Layer 13 of a small transformer language model trained on English Wikipedia (23 layers, counted from 0, width 64).
Take only the direct path to the model's output, skipping the later layers: a vector added to the residual stream pushes a token's score in proportion to its dot product with that token's output vector.

Output vectors of the tokens that the questions are about. A number n stands for n times 0.019.
" album": -18 -41 14 35 -17 -21 64 7 -42 40 8 -71 0 32 -69 20 5 16 19 -15 19 4 -89 -22 21 39 -46 42 -27 9 36 -51 -51 -4 18 -45 -20 -24 17 -20 -4 15 40 -20 8 -8 7 96 0 32 -42 31 2 21 -35 39 19 -8 -51 71 -38 15 21 21
" Tot": -31 12 -25 -15 -1 -30 17 -23 5 -60 -16 -52 -12 14 -7 24 -32 17 -30 -7 -2 8 14 -53 -4 16 24 33 -15 -22 3 32 -13 -21 15 -11 32 -5 45 -9 -58 40 16 16 33 36 13 22 39 -14 -8 -6 17 -27 -44 -13 5 1 -14 24 -4 38 37 31
" film": 13 34 37 1 7 -25 13 0 -2 35 -8 -55 -20 3 -78 9 -10 36 7 28 2 15 -17 16 16 13 -74 50 -47 -19 76 -9 -5 -32 7 17 -48 -12 8 3 -12 29 83 -32 10 18 15 48 -37 4 -46 -47 9 8 -19 -2 10 -35 -32 39 -13 12 3 1
" music": 17 -14 -11 31 29 -19 32 -1 -11 -11 -10 -68 -7 39 -54 32 10 23 18 0 53 1 -39 -11 24 17 -60 49 -34 -7 -1 -40 -29 1 8 -25 -16 1 -21 -25 -41 -9 47 7 12 11 29 6 25 18 -35 -6 23 8 -12 54 27 -2 -46 22 -31 5 11 4
"ins": -25 36 14 31 1 -3 -17 -31 -24 -45 0 -4 43 55 -24 14 42 -6 29 -29 0 -2 -12 16 17 56 -46 -12 -17 -48 13 -5 -14 9 0 21 -59 -39 5 12 7 -2 36 -8 39 30 -59 4 -3 -7 -31 -10 41 36 -23 23 -5 -4 -47 14 -22 35 -61 63
" season": -46 15 -3 -12 12 4 7 20 -29 21 5 -28 -24 46 -55 8 -29 27 -35 -13 51 -3 -25 6 9 -14 -21 8 23 -19 29 -29 -24 -4 20 -25 3 -47 88 -8 9 54 6 17 35 39 -9 44 -5 -23 -21 -27 -9 12 -46 12 3 -30 -33 66 -48 -5 44 13
"',": -14 20 7 -15 15 -56 44 14 -35 11 -8 -21 -13 5 0 55 -17 32 20 -45 -39 -50 -64 -22 14 25 -26 15 -46 -26 20 -2 19 7 8 -18 6 -17 38 17 10 22 8 -39 -4 68 16 -15 -45 -7 -19 -1 -12 8 -12 47 25 31 16 47 -5 -35 9 33
"are": 61 18 -13 -5 2 -22 34 -22 -18 -11 8 5 55 1 -31 37 21 31 59 -64 -27 10 -9 8 -10 -23 -29 2 0 -28 -27 13 39 10 6 -31 -55 -35 55 -1 29 15 40 -31 -19 -6 -21 -24 28 2 -18 -39 39 -42 41 13 -2 15 -35 -15 16 3 -48 42
" bec": 48 33 -14 21 8 -13 13 2 -15 -56 -13 16 16 35 -26 -4 -17 40 8 -8 -29 -4 -6 19 -17 6 -29 38 -16 -28 42 8 2 -4 11 -21 -2 -23 -18 -23 -40 41 52 -9 21 78 -27 13 -35 -59 -37 0 -12 -8 -65 44 3 18 22 3 13 -17 5 18
"[": 20 39 -16 38 32 -20 22 -9 -27 -45 -11 -20 -19 18 14 40 -10 12 3 -16 -50 -52 -67 -13 6 -10 34 15 -1 -41 1 16 -41 -8 13 1 -24 18 15 -6 4 81 41 -45 3 42 25 67 -47 -29 9 11 26 5 -12 -18 -33 -24 19 40 -17 -32 7 25

Output weights of attention head 1. The head adds the sum of these rows, row i times number i of z. A number n stands for n times 0.012.
o0: -19 -42 2 23 62 41 -2 15 15 -6 -11 -10 -12 9 -43 16 -58 -8 -14 -2 6 49 -17 14 -2 -30 -16 -16 6 -43 29 -12 -4 12 41 -37 -13 -18 13 -14 -4 9 -16 -13 -13 -31 -2 36 14 25 1 35 1 30 -22 -30 53 12 -43 22 14 4 23 -20
o1: -44 -10 27 -35 0 -24 17 -17 12 5 20 -31 -16 -3 -12 8 -5 29 -4 30 -14 7 -26 13 5 49 41 2 -4 19 -11 7 26 10 -55 13 13 0 21 -33 29 9 12 -17 -13 16 -6 -23 12 6 21 20 -15 -1 -15 -14 -47 -42 29 10 -39 15 -13 26
o2: -5 -1 20 -19 -15 17 22 18 13 -47 -24 -8 9 17 0 22 -23 -29 23 -25 18 -17 -2 4 16 46 1 -1 -12 9 -1 -9 -10 49 17 4 -20 14 -1 -9 -12 6 25 10 10 35 -23 12 -17 -19 39 -27 -11 0 -32 25 -6 -27 6 24 -29 -1 -11 -26
o3: -13 2 35 4 -26 -1 26 2 8 27 -18 -13 -27 17 -45 22 4 25 -5 -9 7 2 -60 -1 29 12 -8 40 -17 8 -17 0 -26 15 -36 -2 -3 14 -17 46 23 26 52 -12 14 28 10 21 -63 -45 -48 -12 -7 33 -21 -5 -20 7 -7 13 10 6 17 -2
o4: -60 -11 32 -2 21 -6 24 3 23 -8 7 25 -17 -8 28 -16 3 22 16 -15 -54 -23 -17 8 11 4 -8 -11 4 31 1 -51 57 -11 12 -23 29 9 -6 5 -19 7 -3 42 -13 -68 17 -1 -22 -26 8 -10 19 0 56 -32 49 -34 -38 -20 14 -26 32 -15
o5: 1 8 28 -5 -31 -2 -12 -15 -13 15 12 -22 -2 1 -9 8 11 5 35 11 -10 -1 4 1 21 23 -5 -1 -41 -23 -2 -27 31 0 35 10 -45 33 -29 -16 -12 -21 0 -20 11 -7 1 12 3 42 -49 -26 13 16 -50 13 35 -10 -52 22 -8 46 15 41
o6: 1 26 30 5 -6 3 19 23 -14 18 34 -7 26 9 -50 41 -22 -10 -38 -61 -1 63 26 -22 -32 -34 -22 -3 54 24 23 0 -25 -3 54 -20 1 -1 60 7 -11 -56 -11 -42 24 -13 -5 -5 48 -26 25 1 -37 -84 -5 -16 -25 -6 2 20 21 17 -29 5
o7: -3 -17 -8 -20 19 -33 6 -12 33 10 -11 7 -38 23 6 -10 32 22 -17 -28 -33 -5 -23 -8 3 33 17 -10 -8 0 53 16 0 -17 28 3 41 -8 -25 -11 -3 14 -10 20 7 -15 -21 31 -31 15 -30 -7 -82 14 -10 8 -2 21 32 36 -17 -3 28 1
o8: -2 24 -33 -34 -38 -9 37 25 47 -9 -28 5 -14 -17 31 -12 -23 16 1 47 46 8 -20 32 -31 2 -31 -26 -39 47 24 -22 -2 4 -23 6 23 7 -62 33 -12 -56 12 42 20 -12 -24 -17 2 8 1 -23 -32 65 13 33 32 -13 -5 -6 -9 -5 -20 27
o9: -16 26 -28 -4 69 25 -42 -63 -29 -28 -8 2 39 -17 6 -12 -2 -22 -29 -7 -45 25 16 7 -20 -17 -26 -43 35 -16 -21 -20 -2 -18 38 -7 55 -22 11 -14 47 13 -13 10 14 12 -78 -18 47 -27 41 47 7 -57 0 4 35 -20 -4 56 -6 58 1 45
o10: 15 -22 -36 -21 8 52 26 -41 -12 -1 27 18 40 -23 -45 9 76 -25 -17 -52 -61 33 -17 21 -37 -38 -15 -8 -9 0 4 13 6 45 -2 -18 22 9 14 -25 9 -27 1 1 12 0 10 11 32 46 27 2 -8 4 -8 43 -4 -12 2 -1 7 20 -65 1
o11: -29 22 -23 15 -26 -8 5 19 -8 -29 -13 -16 -10 1 7 -2 10 -20 -13 -1 -1 -8 -27 -37 -27 21 2 35 40 14 -1 22 5 15 -14 37 7 4 46 10 -4 24 -36 -21 -31 -11 21 51 -14 -16 6 -25 -29 32 -28 16 -20 11 26 80 -14 9 -18 -21
o12: 30 4 -29 -18 1 -10 15 21 41 10 -27 -7 -21 6 -9 -12 15 -6 -4 63 -15 3 -10 31 25 27 -18 -61 20 -10 4 7 -43 58 -15 36 -67 43 -26 38 45 -28 -33 -19 21 18 18 -13 6 -22 -20 -19 4 -5 17 -8 -27 15 3 -27 -16 -19 -32 10
o13: -1 11 22 -15 13 -27 -33 -47 -13 -10 44 46 40 -10 -26 17 -7 1 -40 41 -54 -4 -15 -6 -14 -2 23 21 24 15 -20 -6 3 6 0 6 28 0 10 -32 -39 -9 -43 14 5 -24 -3 -13 32 14 31 14 -41 -6 37 40 46 0 29 -8 6 -42 -6 1
o14: 5 59 17 25 49 -16 10 7 13 18 -12 -21 -27 -5 -4 0 5 22 10 -11 4 -6 -2 -4 4 16 -54 17 -2 -27 -17 -33 15 -3 12 -19 -22 -6 25 -20 -13 15 27 3 -38 -41 13 -16 10 -19 -29 12 0 -13 27 0 1 0 -1 15 28 6 11 9
o15: 45 -69 23 -13 67 21 -1 16 6 -18 -24 -9 -7 -15 18 28 0 42 23 21 11 -9 -8 2 -16 -18 -26 -55 -44 18 -33 -2 50 -29 30 14 18 -41 -24 -13 41 -27 -12 -6 -71 -28 73 6 19 22 27 -7 36 30 -21 -2 -22 19 -21 -1 -8 -9 -17 -25
o16: 29 28 -10 14 39 -10 3 -28 5 -19 -18 59 -6 -13 23 -35 -24 37 -19 -32 -27 -9 4 8 -19 -23 -29 -8 9 9 39 2 42 -15 -50 8 -1 -17 -17 -44 25 -39 -29 25 56 19 -24 -13 -39 18 25 -23 -91 20 -17 13 -5 17 11 13 36 67 4 41
o17: -15 -34 29 -26 -28 -12 -39 -34 8 -54 55 -14 -24 23 17 25 1 19 -22 -37 29 17 23 26 -34 -13 9 -20 42 -14 -51 -9 -10 12 21 29 8 21 18 15 -2 10 11 21 -9 -17 -20 9 -12 3 -5 -31 9 35 31 -37 -8 -55 33 -29 44 15 21 20
o18: 10 -42 34 32 -14 8 32 10 -44 -2 -13 18 0 30 -22 4 -15 -11 35 26 39 26 18 19 24 -7 5 -11 20 -18 21 3 -26 15 9 44 -33 13 11 27 4 8 22 -50 -19 -9 -30 -11 16 15 -40 10 21 -43 41 47 -18 -54 -56 -6 -36 3 -15 -45
o19: 19 -13 22 14 -11 -19 -7 -16 7 7 -30 -10 -38 -2 -11 43 11 3 25 8 0 11 0 9 -29 36 50 -18 -26 -23 0 6 27 -12 -54 1 -51 6 -13 -43 9 5 17 -19 38 76 22 -9 -20 34 23 1 12 28 -30 -9 -19 -12 22 -1 -2 -12 -13 -29
o20: -32 22 32 0 23 3 1 1 -28 -21 0 -21 -50 2 9 -46 13 13 -4 6 -16 39 -38 -13 -39 2 3 15 19 18 -6 -34 34 -2 -5 -13 -28 5 13 -5 -16 8 -7 -9 13 10 -22 9 12 -16 34 20 28 -1 39 -58 24 30 25 -12 23 14 -32 4
o21: 10 24 -39 -30 6 15 26 -21 -48 -31 -11 -12 15 -4 25 7 -31 12 -11 21 -51 -59 36 -26 -14 -46 31 -4 30 42 -17 -20 8 3 27 -16 -11 -45 -15 2 20 -9 -8 4 -5 7 0 -45 70 40 76 37 -50 6 16 3 19 -9 0 -19 11 0 51 6
o22: 7 41 -3 4 -35 -29 -8 -26 28 -21 -28 -18 -52 27 -17 -19 -7 13 -5 5 9 25 -2 10 -9 -1 -43 21 28 -11 43 -23 15 2 -27 42 9 13 -13 -20 -8 -29 3 34 -1 -13 56 20 6 5 12 -5 3 2 19 15 -35 4 -14 -41 -9 57 -19 -15
o23: -22 -14 4 -26 -10 3 51 9 -33 26 28 11 -22 -33 -25 -22 -27 -54 -58 -33 28 -26 33 -6 -16 -32 9 8 70 23 -29 -8 18 -59 45 5 68 -12 -48 -45 -11 21 23 12 -6 -25 11 -16 17 1 12 3 -7 2 10 -14 -15 46 -15 44 47 17 38 32
o24: 8 26 -19 5 -25 55 -45 -22 -21 -5 47 32 -26 21 -21 -24 8 7 20 22 -22 -33 16 31 14 -7 -14 36 11 -6 -6 56 35 24 52 -28 -14 -12 4 -25 -2 -5 -18 17 4 -14 -11 -4 -8 24 -10 4 -51 4 19 -42 -12 -1 -8 -24 -25 -7 -3 37
o25: -6 29 -35 20 -16 6 -21 -4 4 3 -10 -6 44 10 14 14 -29 -30 -9 -60 -3 -15 -26 -19 -11 19 52 -10 37 38 -27 -7 31 29 -14 -18 53 -14 -5 14 33 11 -22 -25 10 -16 -14 -5 22 16 8 5 -35 3 3 -22 14 1 18 -32 -11 8 27 -8
o26: 24 23 4 -18 -55 15 21 4 6 -30 -27 -45 1 -21 0 -3 13 24 -5 7 -32 51 46 7 -10 31 -15 6 1 29 2 43 -12 -36 -47 -25 -9 -8 -29 28 46 18 35 35 23 -23 -31 9 6 -3 -24 -11 19 23 -8 8 25 -14 -23 -9 -16 -30 -11 2
o27: 22 38 14 18 7 11 -19 -19 23 14 -7 34 41 0 -18 -42 32 -14 23 1 13 12 33 -29 12 -13 25 -14 23 -2 35 -3 -18 -38 33 -44 -29 -43 2 -32 22 16 -26 4 -22 40 -23 -48 -2 -7 -11 18 -25 36 20 17 -16 -11 -32 11 -39 -13 -18 36
o28: -26 -5 -11 8 4 6 4 40 -7 11 -3 16 1 -1 -12 37 -19 -34 -52 39 -76 13 4 -10 4 8 -26 38 16 -49 -10 -23 29 10 48 12 19 12 -9 1 -14 33 0 32 3 25 -27 -20 47 0 -18 16 -4 -23 4 -71 -9 1 -17 19 3 31 4 2
o29: 24 36 -6 -2 -24 18 -7 24 -2 37 5 -21 16 -10 22 20 9 27 -3 -19 13 -44 3 -12 21 8 23 -21 -6 -43 -5 7 21 13 -16 30 9 -11 -48 -31 9 -35 -9 -34 21 -1 -24 22 -38 33 -38 37 -4 20 20 -14 16 5 12 12 2 -40 -13 -3
o30: 6 20 -36 4 -14 9 -25 -31 -24 24 35 5 -8 -27 -5 -18 4 26 21 36 12 36 1 -42 -8 28 42 -23 16 35 -40 0 -24 -16 30 2 12 29 19 -34 13 -5 25 -24 -18 7 -18 19 40 3 -6 -17 -6 -16 -55 -31 13 -11 28 7 14 -25 -16 13
o31: -4 -12 15 4 3 -17 -7 -15 -12 16 14 9 5 19 -26 -36 -2 -30 5 2 -4 31 -16 40 5 31 -30 0 7 29 -27 32 -8 -4 9 49 4 -31 17 61 -41 -8 40 16 15 1 -26 -50 -20 -28 1 -9 -6 -56 40 16 17 5 -10 -13 -4 12 -18 48

Each question shows a token from some text and the vector z that the head gathered there. A number n stands for n times 0.036.

"ch": 17 4 27 13 -10 8 13 15 -8 -18 4 20 -12 -34 8 1 37 -32 -15 6 -18 6 12 -14 3 -3 -19 7 4 -2 -14 -27
Pushed down most: "are"

"\n": 14 11 31 17 -4 10 5 37 -14 23 42 19 -16 -12 6 1 21 -3 -33 -2 -6 16 15 5 -4 1 2 -21 13 -42 -14 -23
Which three tokens does it push up most, strongest first? " Tot", " season", " album"

".": 23 -37 25 -6 -14 -20 35 12 -13 9 18 22 -8 -13 -3 -11 51 -36 7 5 20 17 -18 -27 -11 31 0 1 -20 18 -5 -36
Pushed down most: " film"

" ": 17 -1 8 14 0 -9 36 34 -17 -3 22 34 -16 -10 -5 10 37 -16 -26 -11 -6 -11 9 0 -15 21 -15 -1 9 -17 -17 -19
Which of these tokens does it push up most? " season"

"am": 14 0 34 16 6 -5 9 9 0 -32 6 11 -7 -17 12 21 27 -40 -10 19 -1 11 2 -27 -4 4 -7 16 1 9 -26 -33
Pushed down most: " Tot"

"16": 14 3 23 30 4 11 30 30 -22 -10 17 12 -10 -13 13 -10 40 -19 -30 1 -7 8 -2 -14 2 22 -13 2 3 2 -12 -27
Which of these tokens does it push up most? "',"

"013": 50 1 9 9 1 14 24 -2 -1 -1 29 25 -23 -28 10 27 32 -10 -20 1 11 14 26 -1 -12 26 -30 -21 21 -1 -3 -53
Pushed down most: "ins"

" |": 24 11 36 6 -12 12 16 40 -27 34 38 25 -19 -9 4 -6 10 9 -33 -2 -6 22 8 17 -3 6 -13 -9 13 -49 -2 -26
Pushed down most: " film"

"eries": 20 5 25 12 -11 3 19 21 -15 -11 10 20 -15 -28 7 3 39 -29 -14 8 -14 10 20 -10 2 4 -19 2 7 -6 -20 -24
Pushed down most: "are"

" event": 17 3 25 10 -7 6 17 14 -11 -12 4 14 -18 -32 8 3 30 -31 -13 7 -14 10 14 -7 2 -3 -19 4 8 -3 -20 -26
Which of these tokens does it push up most? " album"

"1": 2 -6 32 15 -18 11 11 21 -8 -21 29 27 -12 -6 -6 -4 43 -37 3 22 -14 14 3 -53 -15 2 -25 7 -28 -12 -6 -28
Pushed down most: " Tot"

"9": 6 -42 22 -39 -31 6 60 -7 9 9 34 -66 2 -6 15 1 23 10 -9 22 -8 27 0 -69 0 10 -11 10 -39 -14 9 -32
Which two tokens does it push up most, strongest first? "are", "ins"

"14": 5 -28 31 8 -34 -5 21 20 8 -1 22 9 -5 -6 -2 5 46 -18 11 12 -3 11 -4 -57 -17 1 -24 7 -40 -7 -8 -13
Which of these tokens does it push up most? " bec"

"24": 24 -42 6 -21 -26 -14 38 16 -14 32 36 3 11 1 10 13 44 -14 0 -14 7 15 -4 -16 -6 22 -25 -10 -42 1 -6 -22
Which of these tokens does it push up most? "are"

"014": 43 4 15 4 0 24 21 4 -1 11 22 24 -28 -20 11 24 42 -10 -17 3 6 17 27 -8 -6 22 -30 -10 19 4 -10 -46
Pushed down most: "ins"

":": 15 -22 21 1 -20 -14 15 24 4 8 3 7 -2 -17 0 8 39 -12 5 7 3 4 -6 -42 -4 -7 -11 15 -33 -10 -14 -6
Which of these tokens does it push up most? " bec"

"/": 16 -32 18 -16 -21 -1 42 8 -4 9 29 -17 -5 -11 13 3 35 -9 -11 8 0 21 -4 -36 -5 12 -7 4 -26 -1 -4 -29
Which of these tokens does it push up most? "are"

"es": 20 6 30 10 -12 8 16 20 -10 -13 4 23 -18 -37 8 8 37 -32 -12 9 -17 11 16 -14 5 -3 -16 13 1 -1 -18 -28
Which of these tokens does it push up most? " album"

"al": 17 2 29 9 1 9 2 6 1 -16 12 18 -1 -20 12 4 46 -16 -15 4 -12 20 13 -25 3 5 -24 -6 2 -1 -20 -21
Which of these tokens does it push up most? "',"

" an": 20 4 24 6 -9 2 14 21 -13 -7 9 23 -16 -25 5 9 43 -28 -16 9 -15 14 21 -11 4 3 -20 0 9 -6 -21 -25
Which of these tokens does it push up most? "',"

" d": 17 6 25 9 -8 8 15 16 -11 -10 3 20 -19 -33 6 6 30 -32 -12 6 -19 9 15 -10 2 -4 -16 5 2 -4 -16 -27
Which of these tokens does it push up most? " album"

"end": 19 7 26 11 -13 11 19 20 -13 -14 9 20 -21 -35 8 2 38 -37 -16 8 -20 11 16 -14 3 -3 -20 9 2 -5 -15 -32
Which two tokens does it push up most, strongest first? " album", "',"

"ed": 16 11 17 2 -4 7 15 16 -18 -7 -1 21 -20 -30 -1 8 38 -32 -14 15 -9 18 14 -9 2 5 -18 -1 10 -1 -17 -29
Which of these tokens does it push up most? "',"

" km": 15 -9 24 -5 -18 5 28 13 -6 -3 15 -2 -13 -26 12 3 35 -22 -13 10 -15 16 9 -26 0 2 -15 8 -12 -3 -10 -29
Which two tokens does it push up most, strongest first? " bec", "',"

"ons": 0 2 23 16 -19 0 10 13 -12 -33 4 39 0 -36 -3 11 24 -16 -8 14 -22 -2 33 -11 0 -8 -13 10 -4 -5 -22 -32
Which two tokens does it push up most, strongest first? " film", " album"

"itt": 9 7 22 19 -12 4 7 8 2 -28 -2 18 4 -31 6 1 39 -26 -13 9 -14 2 20 -15 1 -4 -17 3 2 -1 -14 -19
Which of these tokens does it push up most? " film"

"0": 18 -44 28 7 -51 -23 34 39 16 -8 31 21 -11 -20 9 4 51 5 -16 5 10 23 5 -25 -18 17 -23 -7 -49 21 -27 -10
Which of these tokens does it push up most? " bec"

" –": 30 -15 25 15 -17 -12 18 38 6 -1 8 11 -12 0 -13 7 44 -10 -13 8 2 -21 -2 1 -5 -5 -10 -3 13 -6 -27 -8
Which of these tokens does it push up most? " bec"

"3": 22 1 34 26 -3 -3 10 32 -16 -21 0 25 -3 -25 2 5 21 -29 0 8 -13 -13 6 -15 -18 6 -21 3 11 -5 -31 -18
Which of these tokens does it push up most? " album"